Layer 4 of a small transformer language model trained on English Wikipedia (15 layers, counted from 0, width 128).
A neuron's activation on a vector x is GELU(weights . x + bias), where the dot is the dot product.
The model reads these tokens: "ot" "ab" "at" "o" " C" "ity" "," " were"

The vector x that enters this layer's MLP at each token. A number n stands for (n - 128) times 0.024.
0 "ot": 167, 32, 178, 121, 102, 161, 116, 108, 74, 152, 214, 163, 134, 123, 69, 124, 118, 75, 174, 101, 130, 126, 107, 81, 160, 85, 98, 134, 84, 159, 100, 127, 184, 115, 100, 118, 140, 133, 163, 75, 129, 170, 128, 64, 126, 118, 120, 116, 93, 191, 78, 122, 51, 166, 104, 105, 215, 88, 112, 138, 185, 145, 90, 150, 204, 149, 147, 138, 231, 142, 139, 151, 149, 126, 168, 114, 217, 171, 157, 135, 96, 135, 44, 113, 148, 127, 125, 222, 116, 110, 89, 93, 129, 154, 65, 211, 127, 120, 71, 166, 33, 190, 133, 147, 31, 86, 89, 190, 107, 118, 159, 88, 85, 171, 92, 173, 71, 182, 158, 88, 62, 70, 190, 154, 148, 113, 130, 158
1 "ab": 173, 71, 148, 115, 72, 166, 131, 96, 67, 117, 199, 134, 125, 146, 64, 98, 80, 42, 187, 134, 143, 128, 77, 91, 158, 120, 96, 147, 99, 157, 117, 127, 186, 128, 71, 119, 123, 122, 142, 97, 122, 168, 98, 85, 147, 86, 136, 122, 107, 176, 122, 142, 44, 117, 84, 164, 181, 119, 99, 127, 196, 137, 98, 167, 223, 142, 141, 150, 247, 158, 161, 163, 143, 107, 152, 98, 237, 116, 145, 140, 96, 148, 71, 145, 150, 120, 89, 220, 122, 124, 99, 80, 165, 176, 37, 212, 112, 75, 86, 164, 40, 126, 111, 202, 69, 72, 72, 174, 80, 150, 155, 90, 120, 158, 124, 157, 63, 207, 161, 89, 76, 111, 172, 157, 155, 102, 126, 125
2 "at": 166, 84, 168, 133, 88, 182, 138, 117, 88, 143, 208, 110, 102, 124, 72, 135, 98, 35, 176, 141, 155, 137, 72, 77, 148, 109, 96, 120, 97, 172, 113, 136, 197, 140, 96, 134, 109, 100, 135, 88, 105, 173, 107, 116, 160, 88, 128, 158, 113, 207, 131, 105, 32, 132, 58, 135, 189, 92, 106, 128, 223, 146, 104, 138, 224, 129, 137, 151, 231, 143, 166, 156, 123, 134, 145, 110, 207, 133, 136, 142, 81, 155, 84, 127, 150, 101, 97, 225, 134, 146, 92, 97, 135, 157, 58, 236, 136, 101, 82, 174, 43, 155, 101, 134, 30, 55, 75, 173, 112, 128, 138, 71, 89, 160, 136, 153, 83, 195, 129, 70, 61, 118, 179, 153, 146, 112, 140, 129
3 "o": 159, 57, 170, 109, 58, 157, 126, 133, 29, 126, 207, 126, 107, 128, 92, 84, 92, 69, 180, 138, 144, 144, 70, 114, 127, 96, 97, 136, 75, 137, 102, 163, 182, 133, 93, 133, 128, 128, 153, 98, 136, 155, 108, 101, 134, 109, 123, 135, 93, 218, 113, 128, 50, 153, 79, 168, 192, 97, 106, 109, 219, 124, 113, 147, 202, 169, 144, 156, 228, 126, 159, 147, 139, 143, 137, 116, 229, 138, 117, 141, 81, 138, 98, 142, 114, 121, 79, 213, 137, 149, 97, 82, 147, 160, 67, 244, 109, 138, 80, 176, 38, 163, 127, 178, 44, 67, 62, 164, 99, 152, 156, 72, 90, 160, 87, 158, 66, 189, 148, 89, 65, 110, 153, 159, 143, 117, 166, 127
4 " C": 135, 36, 157, 131, 70, 171, 115, 130, 78, 140, 219, 163, 129, 121, 74, 109, 99, 63, 174, 119, 152, 122, 69, 102, 157, 95, 108, 163, 93, 140, 89, 155, 202, 120, 87, 100, 140, 114, 151, 72, 114, 162, 129, 106, 149, 117, 107, 121, 128, 178, 141, 117, 44, 149, 90, 122, 189, 88, 105, 82, 212, 139, 75, 122, 207, 115, 145, 177, 212, 118, 158, 131, 104, 154, 152, 107, 217, 147, 148, 113, 91, 146, 47, 149, 138, 115, 102, 201, 142, 155, 104, 108, 138, 158, 97, 217, 137, 118, 66, 164, 49, 173, 124, 167, 39, 72, 65, 183, 96, 130, 166, 81, 74, 183, 129, 181, 73, 205, 142, 66, 34, 126, 171, 159, 172, 111, 157, 152
5 "ity": 167, 41, 133, 130, 64, 178, 117, 121, 97, 149, 212, 139, 90, 157, 145, 82, 97, 63, 196, 104, 150, 116, 120, 62, 142, 104, 105, 108, 102, 140, 83, 126, 183, 109, 102, 110, 124, 112, 181, 99, 139, 182, 131, 112, 139, 81, 105, 147, 130, 167, 91, 130, 40, 137, 86, 138, 196, 82, 94, 141, 223, 130, 87, 127, 228, 148, 165, 133, 224, 120, 151, 170, 152, 122, 122, 114, 221, 150, 138, 111, 72, 156, 55, 135, 144, 90, 105, 195, 141, 134, 96, 79, 138, 164, 77, 225, 142, 108, 60, 170, 38, 156, 117, 161, 35, 45, 69, 178, 128, 116, 152, 88, 115, 163, 116, 183, 111, 191, 145, 113, 80, 125, 167, 162, 142, 102, 151, 127
6 ",": 136, 54, 158, 146, 75, 169, 136, 118, 34, 134, 227, 125, 92, 127, 119, 104, 107, 70, 211, 106, 130, 119, 91, 91, 149, 90, 111, 128, 94, 144, 79, 143, 198, 138, 116, 120, 145, 130, 145, 73, 107, 177, 116, 70, 158, 111, 137, 130, 97, 169, 90, 97, 47, 149, 93, 121, 191, 82, 103, 158, 204, 132, 91, 141, 227, 112, 158, 161, 214, 108, 147, 162, 114, 149, 141, 91, 232, 166, 140, 109, 114, 163, 66, 137, 133, 103, 98, 201, 121, 143, 107, 65, 137, 170, 71, 209, 121, 128, 60, 170, 55, 157, 122, 171, 63, 77, 99, 194, 86, 127, 160, 89, 90, 164, 139, 169, 88, 216, 157, 87, 52, 97, 174, 141, 130, 112, 158, 146
7 " were": 158, 40, 158, 154, 87, 146, 110, 140, 57, 142, 217, 130, 135, 146, 123, 114, 119, 70, 213, 112, 148, 153, 83, 68, 148, 85, 107, 128, 115, 143, 73, 173, 174, 69, 103, 95, 143, 146, 136, 57, 133, 147, 110, 93, 159, 115, 125, 125, 106, 184, 100, 138, 64, 136, 118, 108, 195, 127, 90, 149, 182, 138, 81, 130, 226, 151, 136, 138, 235, 131, 163, 153, 154, 147, 144, 94, 232, 169, 135, 133, 116, 126, 37, 129, 122, 89, 97, 201, 135, 128, 64, 70, 133, 163, 79, 196, 127, 146, 70, 174, 32, 173, 118, 173, 52, 92, 101, 198, 73, 105, 163, 59, 100, 184, 114, 148, 84, 197, 152, 95, 65, 96, 169, 146, 132, 130, 141, 145

Each question shows the input weights of one neuron of the MLP. A number n stands for (n - 128) times 0.0091.

n758 (bias -0.014): 123, 184, 176, 157, 78, 89, 145, 139, 115, 98, 153, 126, 142, 163, 126, 112, 167, 95, 104, 158, 107, 95, 177, 134, 140, 158, 135, 136, 147, 68, 112, 162, 135, 137, 171, 158, 140, 148, 95, 99, 135, 136, 121, 127, 120, 47, 127, 150, 142, 65, 99, 94, 137, 177, 68, 153, 143, 134, 160, 135, 161, 164, 92, 141, 144, 155, 155, 134, 116, 117, 110, 155, 81, 147, 144, 110, 131, 109, 107, 126, 147, 153, 85, 110, 109, 137, 183, 130, 131, 102, 141, 93, 140, 124, 137, 121, 123, 145, 130, 99, 139, 116, 129, 120, 144, 148, 79, 139, 111, 152, 98, 148, 161, 125, 137, 105, 123, 109, 130, 114, 92, 123, 109, 163, 109, 128, 103, 142
On which token does it fire most, and how strongly? 6 ",", at about 1.1

n411 (bias -0.008): 181, 145, 123, 144, 157, 174, 147, 143, 94, 124, 90, 83, 127, 238, 175, 91, 129, 89, 124, 118, 90, 122, 91, 144, 170, 125, 86, 118, 179, 119, 106, 152, 119, 84, 99, 151, 62, 151, 82, 109, 153, 127, 118, 140, 138, 149, 79, 83, 125, 138, 101, 113, 170, 152, 120, 109, 163, 174, 151, 120, 86, 155, 124, 101, 125, 136, 123, 151, 137, 128, 107, 80, 148, 157, 130, 126, 133, 126, 132, 124, 159, 71, 126, 139, 160, 125, 159, 148, 120, 137, 91, 83, 162, 126, 172, 94, 165, 159, 100, 110, 132, 117, 170, 125, 170, 144, 87, 151, 111, 140, 146, 94, 115, 134, 115, 100, 113, 102, 133, 181, 100, 148, 145, 141, 90, 122, 139, 159
On which token does it fire most, and how strongly? 7 " were", at about 2.5

n652 (bias -0.008): 140, 136, 161, 132, 97, 144, 83, 123, 147, 124, 88, 104, 178, 120, 166, 137, 153, 143, 148, 128, 130, 162, 144, 105, 116, 111, 79, 109, 124, 112, 160, 124, 142, 146, 148, 119, 145, 86, 125, 130, 148, 139, 98, 93, 159, 124, 172, 158, 182, 134, 106, 97, 95, 153, 138, 115, 146, 144, 155, 91, 84, 130, 165, 109, 118, 142, 173, 128, 101, 140, 53, 119, 158, 138, 119, 110, 91, 191, 156, 115, 83, 119, 115, 152, 153, 152, 132, 141, 115, 128, 149, 120, 96, 157, 131, 150, 139, 136, 149, 64, 134, 105, 105, 119, 140, 116, 104, 130, 190, 109, 105, 127, 117, 183, 110, 140, 120, 120, 161, 101, 103, 109, 133, 104, 126, 155, 85, 132
Which token does this neuron like most? 0 "ot"

n597 (bias -0.002): 127, 149, 122, 128, 117, 185, 87, 114, 169, 136, 139, 122, 161, 115, 99, 145, 88, 112, 127, 104, 104, 80, 123, 92, 137, 125, 123, 129, 114, 132, 103, 108, 99, 117, 126, 122, 159, 110, 135, 124, 109, 131, 130, 86, 98, 125, 148, 87, 165, 115, 95, 134, 135, 120, 119, 144, 132, 125, 113, 132, 114, 152, 73, 158, 147, 125, 138, 105, 143, 118, 166, 149, 142, 146, 143, 108, 124, 119, 96, 141, 122, 129, 166, 150, 140, 168, 119, 121, 104, 149, 140, 108, 153, 120, 174, 134, 141, 134, 162, 114, 135, 138, 130, 161, 143, 162, 122, 127, 117, 129, 140, 129, 126, 128, 91, 134, 139, 101, 114, 155, 124, 150, 115, 127, 112, 167, 132, 129
Which token does this neuron like most? 1 "ab"

n9 (bias -0.006): 144, 91, 110, 159, 154, 85, 171, 111, 147, 104, 155, 79, 129, 134, 145, 90, 123, 100, 127, 178, 117, 159, 80, 116, 147, 136, 125, 153, 151, 101, 109, 105, 100, 136, 144, 93, 114, 91, 138, 139, 127, 158, 154, 122, 146, 156, 123, 166, 161, 135, 132, 127, 114, 144, 113, 108, 152, 119, 153, 126, 142, 133, 129, 136, 122, 166, 116, 135, 115, 122, 134, 108, 132, 170, 145, 147, 113, 146, 116, 102, 132, 79, 118, 170, 154, 121, 117, 142, 157, 109, 152, 118, 92, 155, 141, 121, 145, 104, 112, 114, 160, 74, 87, 103, 103, 140, 154, 118, 129, 114, 133, 149, 97, 103, 127, 152, 138, 118, 118, 91, 166, 117, 128, 133, 130, 100, 131, 121
On which two tokens does it fire most, strongest first? 2 "at", 5 "ity"

n178 (bias -0.019): 100, 168, 115, 119, 134, 125, 119, 152, 177, 143, 113, 137, 126, 132, 102, 136, 137, 179, 131, 103, 130, 109, 130, 110, 88, 131, 166, 137, 110, 158, 107, 161, 180, 141, 94, 146, 114, 114, 149, 135, 111, 108, 126, 173, 105, 145, 160, 113, 86, 165, 159, 154, 110, 120, 99, 139, 133, 143, 139, 162, 163, 154, 167, 125, 167, 127, 70, 149, 117, 114, 207, 156, 88, 140, 148, 84, 109, 138, 98, 152, 107, 134, 142, 143, 130, 114, 113, 144, 80, 84, 136, 126, 83, 147, 109, 137, 107, 155, 138, 91, 106, 83, 73, 71, 150, 114, 158, 111, 146, 111, 135, 137, 132, 124, 163, 189, 129, 103, 125, 118, 132, 73, 86, 62, 148, 196, 138, 113
On which token does it fire most, and how strongly? 2 "at", at about 0.48

n12 (bias -0.001): 130, 118, 130, 136, 117, 126, 123, 118, 126, 73, 153, 81, 96, 139, 90, 168, 67, 134, 115, 126, 126, 125, 165, 137, 112, 121, 122, 103, 133, 141, 174, 123, 84, 121, 91, 132, 132, 104, 148, 120, 93, 104, 107, 146, 126, 97, 160, 150, 122, 113, 126, 116, 137, 148, 104, 144, 104, 133, 107, 133, 122, 160, 169, 137, 105, 133, 108, 185, 121, 198, 110, 163, 176, 131, 141, 121, 158, 105, 160, 86, 164, 158, 156, 141, 123, 105, 93, 129, 196, 121, 148, 121, 109, 123, 112, 141, 107, 141, 160, 89, 99, 137, 169, 150, 149, 179, 137, 139, 154, 156, 108, 169, 109, 160, 95, 123, 114, 114, 118, 102, 92, 138, 100, 94, 179, 133, 133, 143
Which token does this neuron like most? 1 "ab"

n314 (bias 0.006): 134, 148, 125, 109, 129, 138, 142, 109, 122, 137, 123, 119, 128, 129, 128, 144, 148, 97, 87, 110, 128, 127, 114, 121, 138, 141, 152, 113, 150, 120, 134, 120, 119, 138, 106, 112, 137, 145, 119, 106, 131, 113, 145, 107, 141, 131, 119, 99, 148, 98, 105, 141, 160, 132, 129, 160, 137, 110, 122, 111, 130, 109, 110, 123, 168, 117, 143, 134, 129, 135, 145, 132, 129, 132, 105, 128, 124, 123, 120, 134, 133, 135, 123, 152, 137, 128, 136, 162, 150, 96, 152, 158, 114, 132, 139, 133, 109, 116, 137, 125, 133, 127, 127, 137, 138, 121, 134, 144, 135, 129, 127, 129, 118, 158, 97, 138, 109, 121, 128, 135, 150, 143, 121, 103, 91, 117, 133, 117
Which token does this neuron like most? 1 "ab"

n237 (bias -0.007): 132, 115, 154, 95, 135, 93, 133, 120, 160, 140, 154, 54, 133, 110, 137, 110, 100, 147, 123, 72, 104, 153, 111, 118, 130, 115, 98, 114, 130, 149, 137, 57, 119, 139, 165, 175, 125, 127, 165, 157, 91, 129, 118, 143, 146, 100, 109, 160, 148, 121, 165, 79, 187, 148, 81, 156, 108, 156, 161, 155, 147, 166, 130, 108, 149, 156, 139, 142, 129, 124, 117, 111, 135, 160, 111, 124, 78, 37, 108, 171, 96, 116, 87, 177, 137, 98, 111, 159, 203, 136, 115, 140, 108, 126, 172, 105, 122, 126, 105, 147, 157, 143, 74, 121, 122, 99, 100, 154, 136, 137, 149, 127, 148, 178, 129, 150, 113, 112, 99, 105, 143, 145, 127, 153, 104, 117, 133, 100
On which token does it fire most, and how strongly? 2 "at", at about 1.9

n346 (bias -0.010): 154, 148, 127, 88, 169, 162, 141, 117, 110, 181, 117, 105, 129, 107, 144, 118, 115, 137, 92, 130, 137, 106, 122, 136, 138, 130, 114, 159, 146, 114, 138, 117, 159, 165, 138, 106, 142, 102, 144, 100, 110, 134, 117, 138, 119, 132, 123, 112, 112, 134, 144, 126, 153, 133, 74, 138, 148, 118, 142, 180, 124, 108, 103, 131, 139, 116, 141, 104, 124, 84, 115, 128, 112, 126, 127, 144, 131, 100, 111, 110, 108, 112, 107, 141, 133, 119, 136, 159, 137, 101, 129, 71, 130, 108, 156, 128, 103, 91, 137, 128, 113, 104, 147, 155, 153, 143, 95, 128, 119, 98, 98, 129, 148, 150, 169, 141, 134, 106, 136, 137, 145, 151, 126, 137, 138, 152, 127, 133
On which two tokens does it fire most, strongest first? 1 "ab", 5 "ity"

n152 (bias -0.003): 134, 131, 112, 124, 139, 134, 141, 124, 125, 118, 141, 138, 121, 143, 115, 93, 122, 144, 130, 120, 118, 134, 136, 123, 126, 133, 132, 125, 129, 118, 107, 122, 147, 139, 135, 132, 116, 114, 142, 140, 143, 127, 130, 130, 125, 132, 128, 133, 133, 122, 137, 133, 158, 131, 130, 131, 120, 109, 139, 141, 129, 131, 128, 119, 126, 115, 102, 133, 142, 128, 126, 127, 126, 130, 130, 139, 138, 126, 107, 127, 114, 135, 129, 127, 128, 128, 126, 138, 122, 111, 125, 142, 115, 131, 131, 138, 134, 131, 154, 130, 120, 120, 112, 111, 129, 138, 127, 122, 143, 129, 141, 113, 143, 119, 126, 125, 131, 130, 133, 118, 116, 119, 124, 144, 127, 119, 129, 112
On which token does it fire most, and how strongly? 5 "ity", at about 0.27

n681 (bias -0.005): 119, 112, 119, 141, 140, 104, 138, 124, 146, 121, 128, 158, 134, 104, 136, 116, 139, 114, 127, 114, 165, 133, 143, 110, 140, 144, 99, 139, 132, 132, 144, 128, 106, 122, 104, 152, 124, 133, 128, 131, 132, 143, 124, 133, 127, 125, 140, 131, 95, 153, 118, 128, 110, 146, 117, 139, 141, 139, 119, 125, 123, 105, 116, 126, 127, 114, 142, 140, 96, 93, 148, 127, 135, 140, 104, 126, 131, 125, 140, 148, 99, 131, 117, 132, 115, 124, 146, 137, 160, 128, 147, 141, 100, 118, 147, 120, 85, 138, 119, 155, 123, 138, 124, 124, 150, 126, 147, 108, 123, 131, 116, 126, 128, 118, 120, 143, 125, 131, 100, 115, 125, 137, 145, 142, 114, 136, 135, 135
On which two tokens does it fire most, strongest first? 4 " C", 3 "o"

n648 (bias 0.002): 111, 105, 109, 96, 140, 143, 117, 133, 164, 106, 153, 133, 171, 145, 135, 84, 155, 105, 115, 88, 124, 170, 112, 155, 176, 121, 151, 127, 126, 114, 117, 115, 148, 123, 136, 115, 142, 110, 139, 115, 70, 146, 144, 139, 141, 153, 150, 157, 134, 144, 107, 122, 127, 65, 119, 82, 127, 145, 122, 100, 171, 142, 155, 120, 79, 114, 113, 106, 141, 90, 111, 131, 98, 122, 138, 131, 104, 131, 142, 152, 102, 138, 123, 120, 95, 120, 127, 115, 146, 150, 102, 131, 103, 125, 146, 134, 157, 134, 128, 131, 182, 78, 118, 110, 155, 116, 159, 139, 144, 117, 145, 99, 148, 158, 154, 125, 112, 129, 154, 145, 121, 123, 140, 141, 116, 127, 160, 125
Which token does this neuron like most? 4 " C"

n526 (bias -0.008): 139, 122, 130, 124, 108, 141, 122, 126, 146, 128, 136, 110, 128, 130, 145, 136, 107, 125, 143, 146, 138, 114, 108, 148, 130, 137, 138, 152, 132, 137, 112, 88, 102, 144, 133, 115, 122, 106, 111, 148, 139, 164, 124, 128, 119, 135, 130, 119, 115, 141, 131, 124, 111, 137, 116, 131, 151, 139, 133, 117, 119, 144, 144, 153, 128, 121, 120, 135, 141, 118, 124, 111, 137, 144, 140, 111, 112, 115, 123, 141, 116, 119, 130, 135, 124, 138, 116, 107, 123, 128, 144, 126, 109, 129, 146, 134, 153, 115, 137, 146, 142, 116, 132, 122, 110, 141, 152, 124, 117, 108, 119, 107, 146, 107, 123, 134, 109, 110, 133, 124, 135, 114, 134, 110, 123, 135, 118, 131
Which token does this neuron like most? 2 "at"

n590 (bias -0.006): 125, 129, 125, 118, 115, 130, 163, 119, 167, 163, 129, 135, 112, 116, 151, 172, 108, 144, 112, 170, 128, 103, 150, 139, 77, 103, 113, 122, 108, 143, 131, 147, 181, 97, 129, 133, 125, 90, 77, 127, 141, 135, 137, 130, 133, 116, 130, 128, 137, 129, 169, 104, 163, 130, 67, 144, 117, 121, 157, 124, 116, 109, 121, 131, 142, 119, 121, 126, 115, 139, 146, 129, 133, 131, 168, 137, 133, 123, 112, 145, 107, 90, 141, 130, 179, 133, 154, 94, 95, 119, 125, 131, 120, 124, 96, 119, 139, 158, 75, 138, 92, 109, 160, 110, 146, 136, 125, 149, 133, 128, 126, 138, 151, 137, 127, 111, 86, 127, 131, 128, 154, 143, 162, 131, 128, 124, 103, 149
On which token does it fire most, and how strongly? 2 "at", at about 0.35